Layer 3 of a small transformer language model trained on English Wikipedia (8 layers, counted from 0, width 64).
A neuron's activation on a vector x is GELU(weights . x + bias), where the dot is the dot product.

Input weights of the MLP neurons that the questions are about. A number n stands for n times 0.0012.
n11 (bias -0.097): 62 152 -64 -37 111 -22 -58 -150 235 -65 -140 -174 72 112 -154 59 -3 -55 80 145 -109 -202 24 51 158 5 175 111 -223 -91 -269 125 65 -83 255 61 298 -212 -23 -139 -165 -73 -110 79 -24 -16 27 -183 150 149 -36 218 237 -80 -81 152 47 -135 167 3 -132 -25 -30 -74
n15 (bias -0.053): -23 84 17 -122 -100 -197 16 112 255 70 -281 116 -65 -128 -2 58 88 -160 37 266 132 -76 24 35 -157 -113 -40 50 -89 -98 -22 12 -138 187 108 4 61 96 -106 -62 -258 78 273 -40 140 175 -93 245 -152 120 -162 -52 88 -39 285 153 -78 -75 -53 -119 -52 22 -183 -123
n30 (bias -0.000): 269 173 131 136 64 -20 -9 24 32 -28 -8 -261 74 74 -110 -58 -245 -95 86 239 181 -134 -37 0 -234 -148 304 15 -215 -111 1 -98 34 -141 -70 203 93 -74 -72 -36 -6 -1 41 -35 -172 -74 92 37 -98 296 -86 11 162 -86 73 -3 -30 -97 150 -47 126 272 -196 228
n78 (bias -0.090): -238 59 -31 149 117 -36 18 171 288 -141 70 -245 -51 128 -46 -48 34 28 102 65 206 -169 173 -39 -27 -116 -8 -279 -83 41 114 56 112 -82 -168 101 -92 151 95 -119 -236 7 -2 198 -285 106 -301 86 42 -37 -103 -100 61 40 -95 226 -32 -199 202 -38 324 -1 86 -121
n86 (bias -0.002): 81 190 54 87 -134 -227 24 130 133 -89 116 81 106 117 -217 -114 55 -172 165 -94 -62 2 32 249 83 -224 -247 -77 7 -74 45 217 188 -148 -51 83 117 305 16 10 78 -135 -258 8 160 -27 -94 -299 -73 163 -86 -42 44 -30 53 8 -64 -1 115 73 58 -2 -14 -142
n104 (bias -0.065): 100 277 -7 195 262 -104 -81 -145 39 -79 -66 133 157 -131 -64 40 -82 -42 285 42 -116 -12 154 -269 -120 -286 93 -232 -146 78 231 -148 -154 58 23 -12 -346 6 -155 83 -37 -155 191 88 -203 0 125 464 75 195 153 43 -191 -36 3 57 -218 -92 -81 -181 -68 39 16 -68
n114 (bias -0.112): 22 10 75 18 -104 22 -250 142 147 -48 150 102 190 153 59 22 -102 -212 -131 8 150 -112 179 199 57 174 -127 -202 -196 89 -74 -186 59 -9 -32 1 -71 135 104 65 -269 -75 35 240 -60 177 -293 55 -249 -81 -243 -234 117 34 273 106 -101 -163 117 15 169 249 -38 -101
n128 (bias -0.029): -111 -9 107 81 -66 -104 161 27 159 -113 -4 205 -161 -118 -131 -67 -49 -235 -14 63 -40 -53 113 -121 99 -101 -85 205 12 116 145 -102 96 13 92 -47 -339 196 123 -60 114 -14 27 234 -88 127 -90 -107 -118 170 12 -154 -189 46 32 60 -82 -236 -49 52 249 75 83 121
n143 (bias -0.053): -52 83 98 132 19 -35 -141 227 -89 89 -153 62 63 13 -1 43 44 -227 -77 72 -164 -82 30 291 53 -20 -360 -165 -44 62 96 -223 239 229 -19 -81 103 178 -32 -247 -162 31 117 -3 40 49 69 -7 -33 26 64 -19 202 34 22 -51 165 -250 91 -65 203 21 -200 -44
n175 (bias -0.037): 141 137 107 280 40 -117 19 -144 -169 26 -162 65 164 153 -7 -117 168 -140 95 174 -237 -204 3 -238 148 33 123 -214 -125 -98 -122 -232 -60 18 -7 312 113 89 100 -218 77 126 29 32 -61 7 40 -42 -39 22 -130 55 -192 143 123 -5 -172 52 -54 209 -44 209 -167 -254
n187 (bias -0.150): 51 28 -50 213 146 92 -162 -41 -34 131 392 -180 187 169 -391 37 -60 -92 215 -337 -15 -228 171 214 224 33 144 -123 142 -21 -67 -328 210 39 -16 72 -216 145 210 -108 231 -87 -159 349 -186 151 -171 155 32 13 5 29 -215 -7 -60 -29 30 -90 25 13 -13 -28 -240 -195
n190 (bias -0.026): -257 -90 -184 -55 54 -209 -20 195 -106 -137 250 -35 -136 -24 130 -127 -204 173 93 153 114 173 -114 256 -338 -55 116 -302 -252 28 20 -2 -197 -76 57 152 -169 -26 61 10 -92 -138 -20 41 -117 124 46 299 174 257 -53 -285 43 -45 -137 200 -5 83 -31 108 203 218 -18 34
n191 (bias -0.013): -54 -76 -20 -62 72 -136 204 -100 61 -67 -115 84 -53 77 -112 -26 -164 -56 -93 -86 83 131 105 122 -49 -197 59 -145 -284 137 -56 -136 33 86 110 128 217 136 141 -41 -216 121 92 -99 7 172 -293 167 -87 -9 -94 -111 81 -26 -55 -70 73 9 218 -38 -69 -118 190 253
n196 (bias -0.084): 144 149 99 57 258 -62 -239 -211 102 -74 -143 74 107 223 -43 143 -210 1 -49 -127 -199 81 94 -103 -46 -287 -3 77 -330 -111 50 -81 -122 311 63 -50 66 -186 -89 -9 -22 203 -85 237 143 151 -197 68 -23 170 42 -16 165 -75 -34 60 -295 -20 65 -49 124 5 39 41
n210 (bias -0.093): -257 254 159 89 -36 7 -199 -75 -92 -93 145 -122 107 -77 -87 76 -143 -325 -106 -129 54 -150 153 386 163 -23 -66 61 -206 111 101 -5 -146 -1 124 188 -199 102 22 -191 -96 -205 110 21 79 130 12 53 -74 221 -224 41 69 -159 131 135 258 23 -51 -184 256 56 -221 14
n212 (bias -0.039): 155 36 -163 156 6 -270 192 -6 -139 -36 126 256 -58 56 -183 71 -214 -49 -47 -59 -153 -32 26 -41 -105 62 -184 -1 -129 23 39 -34 168 -99 17 227 -50 48 257 -43 -54 193 133 21 -330 30 39 -42 -95 -27 -197 -88 2 -18 -15 176 34 -10 -44 -39 62 57 63 229
n213 (bias -0.021): 87 -11 53 10 17 -148 -31 38 160 59 -264 76 42 170 -65 17 -272 83 -21 -122 78 -173 55 -42 -56 56 69 -138 223 -135 -14 -103 -86 -41 -45 59 -29 232 93 -118 -20 39 77 119 47 -104 -82 269 -200 12 -101 -101 13 70 -185 158 30 19 -93 -128 120 83 -167 152
n228 (bias -0.037): -110 279 112 -67 74 -173 -194 -120 -47 324 -53 10 323 27 -36 8 4 -156 253 -95 -209 -145 -54 -104 -222 72 89 51 -31 -34 -191 -78 179 -28 192 -178 -34 -121 95 -354 110 44 75 1 171 101 36 -13 65 120 -247 109 -18 218 -38 270 -149 113 143 -102 -129 80 -77 -218
n255 (bias -0.074): 259 -91 -183 240 43 -165 -218 208 31 259 105 82 -9 -55 -79 183 -81 -79 -258 119 184 27 -120 282 -103 -158 -125 -24 141 -152 -209 45 -42 -33 -117 53 -64 143 16 112 -296 -341 64 218 147 265 123 66 143 142 -88 0 -110 96 15 42 -135 -162 15 83 36 -2 -155 -115

Each question shows a token from some text and the vector x that enters the MLP there. A number n stands for n times 0.011.

"3": -68 -172 -26 -130 -165 73 -26 -35 37 -4 -41 61 1 -6 -9 -102 46 12 -10 -112 28 -89 86 -114 101 81 -11 32 -18 269 12 36 20 -132 52 71 -59 19 -68 -41 -15 41 -16 -36 16 -12 49 36 35 -149 64 43 36 101 109 -237 -9 109 -20 -125 31 66 -122 139
The neuron with the highest activation: n128

" are": 85 -96 -1 56 -105 -151 60 -5 52 -107 -114 -123 -30 -101 113 234 -43 48 65 -94 71 -65 -9 -42 157 84 -111 105 -138 139 39 60 -1 -38 -29 -66 -71 51 65 -99 154 -60 13 -133 19 -59 135 68 -24 16 125 150 12 65 -44 -187 -73 41 -76 33 -90 -132 -23 -1
The neuron with the highest activation: n104

"0": 54 -146 -56 -146 -73 73 -38 29 44 60 -39 147 -30 70 86 -108 141 -37 -1 32 -16 64 8 -212 29 13 -98 3 6 132 -18 -34 -39 -227 14 -48 28 45 121 -154 -12 201 40 -30 127 -165 30 3 122 105 -45 70 -36 18 8 -123 -54 98 -89 11 -33 -153 -95 133
Which three neurons fire most, strongest first? n175, n228, n213

"irst": 38 -65 16 110 32 151 36 99 -8 -128 -23 -63 62 -33 71 -117 -157 99 -41 98 44 -59 29 89 151 120 57 119 74 70 -197 12 47 -122 -46 170 -94 -70 -51 -162 57 -65 43 -105 59 2 180 -137 -64 -154 -1 5 -4 41 -15 -6 8 3 -107 -119 142 -161 -30 114
The neuron with the highest activation: n210

"et": -6 -51 2 -80 -36 158 -63 -109 44 -73 33 23 -113 110 73 73 -18 71 -179 -2 -71 -36 -149 75 76 77 104 118 49 18 -125 156 -43 -74 41 114 164 253 -50 -57 -108 -100 29 -6 137 -54 -11 -25 120 -76 93 80 24 122 -72 -174 -30 -28 55 -195 -87 -17 -60 -80
Which neuron fires most, and how strongly? n11, at about 2.1

" in": 226 -173 -53 -81 -136 -156 -70 49 19 -6 -88 -14 32 -49 150 23 39 -36 -40 40 -65 17 81 -94 41 255 -58 161 10 -122 -38 69 18 21 8 -30 -50 14 -211 -135 29 -46 13 -80 42 -57 150 -28 20 136 136 119 -39 -22 59 -212 -53 31 -52 -60 -46 52 72 83
The neuron with the highest activation: n15

"ion": 160 -56 34 -48 65 146 20 -32 -176 17 84 -86 -40 -15 14 131 70 120 -23 -66 14 -20 0 138 83 159 -9 237 37 82 84 -31 32 -101 -96 -11 31 120 -101 -13 -57 2 -29 21 13 -124 123 -34 -83 -282 53 3 -4 -7 32 -149 72 -40 -82 -42 -181 -1 -86 -126
Which neuron fires most, and how strongly? n187, at about 0.92

" |": 18 -44 -14 -16 -53 -19 103 -10 30 -42 -4 42 -70 -119 -80 13 -69 64 8 -9 30 23 -37 -94 32 -125 -9 54 17 -43 48 10 53 -65 -42 -124 28 66 -96 16 77 270 39 0 63 -87 208 -67 -59 42 7 -120 -22 -32 -10 -111 -16 395 -75 -109 6 -21 -9 6
Which three neurons fire most, strongest first? n212, n213, n86

"i": 14 -125 -224 -238 41 -11 -130 -81 -42 25 -32 8 54 70 168 -59 -132 -13 85 29 68 -24 51 71 131 111 45 122 209 3 -63 -33 116 -74 -71 -185 -45 72 45 55 77 69 -4 -34 -46 -13 -33 -75 -9 -115 -49 72 163 -114 -42 -31 165 39 69 -72 -130 -127 5 144
Which neuron fires most, and how strongly? n213, at about 0.47

" p": -41 21 -34 40 -150 140 65 5 -47 -23 -125 11 4 -166 38 30 192 -67 124 -54 68 -5 72 22 77 104 -25 20 -40 -100 -30 74 5 -48 128 -25 -24 27 -36 -84 -26 37 98 -225 131 -95 -102 -113 33 -327 -145 130 35 -23 68 -73 -47 41 84 20 62 58 164 -12
The neuron with the highest activation: n15

"F": 19 -67 -10 30 61 213 180 146 -95 34 -1 -48 -3 104 103 -58 40 171 -22 101 64 80 106 -105 -62 40 28 -151 -18 -11 -63 -20 33 -112 -2 129 -38 130 -30 5 -51 -27 -39 -28 -51 -94 -39 2 -121 -343 -16 34 47 -62 -67 -105 -109 169 20 3 105 -78 77 -38
Which neuron fires most, and how strongly? n78, at about 1.9

" K": 28 -67 41 -27 -58 62 104 49 21 96 -123 65 -98 -66 54 -82 29 2 120 124 -47 -55 -5 -34 -62 98 -69 -40 81 -162 23 17 101 -49 -58 -81 -5 150 -13 -73 203 -67 -142 83 -3 -93 72 -17 34 -388 -35 50 39 40 51 -55 13 106 -67 38 96 29 -33 30
Which two neurons fire most, strongest first? n213, n175

",": 121 -92 24 -40 -22 -51 78 -76 56 -106 79 -72 23 102 203 -23 -97 6 112 0 -45 -105 20 15 -3 148 -87 156 -88 40 82 12 24 -20 -48 -103 -13 -31 -80 -93 47 52 -8 -127 113 -115 126 57 -3 43 14 -41 78 -38 9 -428 -101 -16 176 -139 61 -25 76 62
Which neuron fires most, and how strongly? n30, at about 1.2

"our": -51 -5 163 -188 -118 90 12 117 -47 56 -95 -48 -52 -13 221 78 7 -41 21 20 103 -56 -110 6 110 -11 -40 87 56 58 9 44 -68 -250 -26 -20 16 -25 25 -9 177 -55 161 -57 -84 -203 56 5 -62 -126 96 57 12 0 -171 136 -32 113 -168 -145 119 -10 42 52
The neuron with the highest activation: n213

".": -14 27 31 -128 1 113 220 -15 121 -12 114 17 -72 -76 -17 23 9 62 -88 47 104 -9 54 -51 -53 -58 -194 121 -64 -50 -37 112 -16 -137 -17 -56 -42 -25 7 136 3 198 4 -128 157 -385 -1 -9 34 75 51 24 -88 2 81 -82 17 -19 -44 -59 -120 -43 94 49
The neuron with the highest activation: n86

" with": 133 -49 36 104 -125 -126 28 79 102 -52 32 -9 -20 -66 300 33 -2 -43 -13 66 151 -200 66 111 -102 181 -77 208 -87 31 -15 -1 -11 -32 -4 -37 -48 -55 -204 -77 164 -73 -12 -143 69 65 81 25 -5 44 -34 -42 -81 25 -100 -103 18 119 -197 -34 -63 -8 -92 57
The neuron with the highest activation: n15

" the": 63 -28 -16 -75 -84 40 101 6 65 -165 15 -86 -7 -112 100 7 -94 -55 60 -15 12 -84 -29 10 -25 158 3 143 -44 20 4 -6 31 -99 -70 -10 -50 -67 6 -74 69 3 2 70 14 157 426 -60 -109 -56 -81 22 -50 -29 -24 -165 40 75 -72 -35 -24 -32 89 150
Which three neurons fire most, strongest first? n212, n30, n128

"p": -64 -63 20 159 -92 5 -68 -44 -36 -11 -94 59 -34 145 -45 -59 186 -23 89 -83 110 57 33 23 -131 -4 71 97 14 76 -207 99 -14 11 54 -9 -61 -49 -47 -25 -49 73 -34 -175 -34 -110 169 134 34 -238 5 110 69 -122 -209 78 -105 37 118 -91 24 -26 62 106
Which two neurons fire most, strongest first? n228, n11

" cl": 21 -59 -86 89 -190 -111 44 -23 55 67 -115 184 1 -144 100 78 94 -11 133 -38 -32 26 81 -68 77 77 60 157 -171 -31 98 83 -7 -11 95 56 -107 -77 14 -19 107 25 -45 -119 -38 -57 -59 49 102 -143 -160 45 -64 -138 9 -291 120 62 -98 84 8 3 30 -59
Which three neurons fire most, strongest first? n175, n212, n128

"m": 219 -53 -35 106 6 60 -61 -85 98 -3 -74 41 -72 88 -12 -151 39 145 137 26 107 41 22 -25 -61 29 112 -11 17 22 -156 121 -22 23 92 -269 20 47 -57 130 -64 -42 -22 -80 -27 -197 97 24 -70 -273 -109 -15 -32 57 24 29 147 24 101 44 -137 -62 22 -38
The neuron with the highest activation: n11

"uch": 156 -202 -16 85 -103 0 94 89 -51 112 143 -85 -55 -31 56 37 -87 118 133 22 -9 48 -105 -62 45 139 -27 116 112 34 -33 -122 89 -140 -82 -82 17 97 -5 80 88 101 -28 -59 24 -16 -131 41 5 -293 -10 138 -79 45 -64 -76 14 -26 -63 78 -71 -140 49 -97
The neuron with the highest activation: n187

" Is": 44 -154 -38 -8 -44 107 79 54 19 19 -130 107 -49 65 63 108 -5 -92 -70 51 -119 9 105 9 61 198 25 -46 3 -16 -62 80 64 -216 -91 -151 87 -35 65 -156 220 58 -40 -152 -35 -204 42 -105 -67 25 123 32 6 19 15 -161 12 -24 -93 76 184 10 78 -146
Which two neurons fire most, strongest first? n175, n143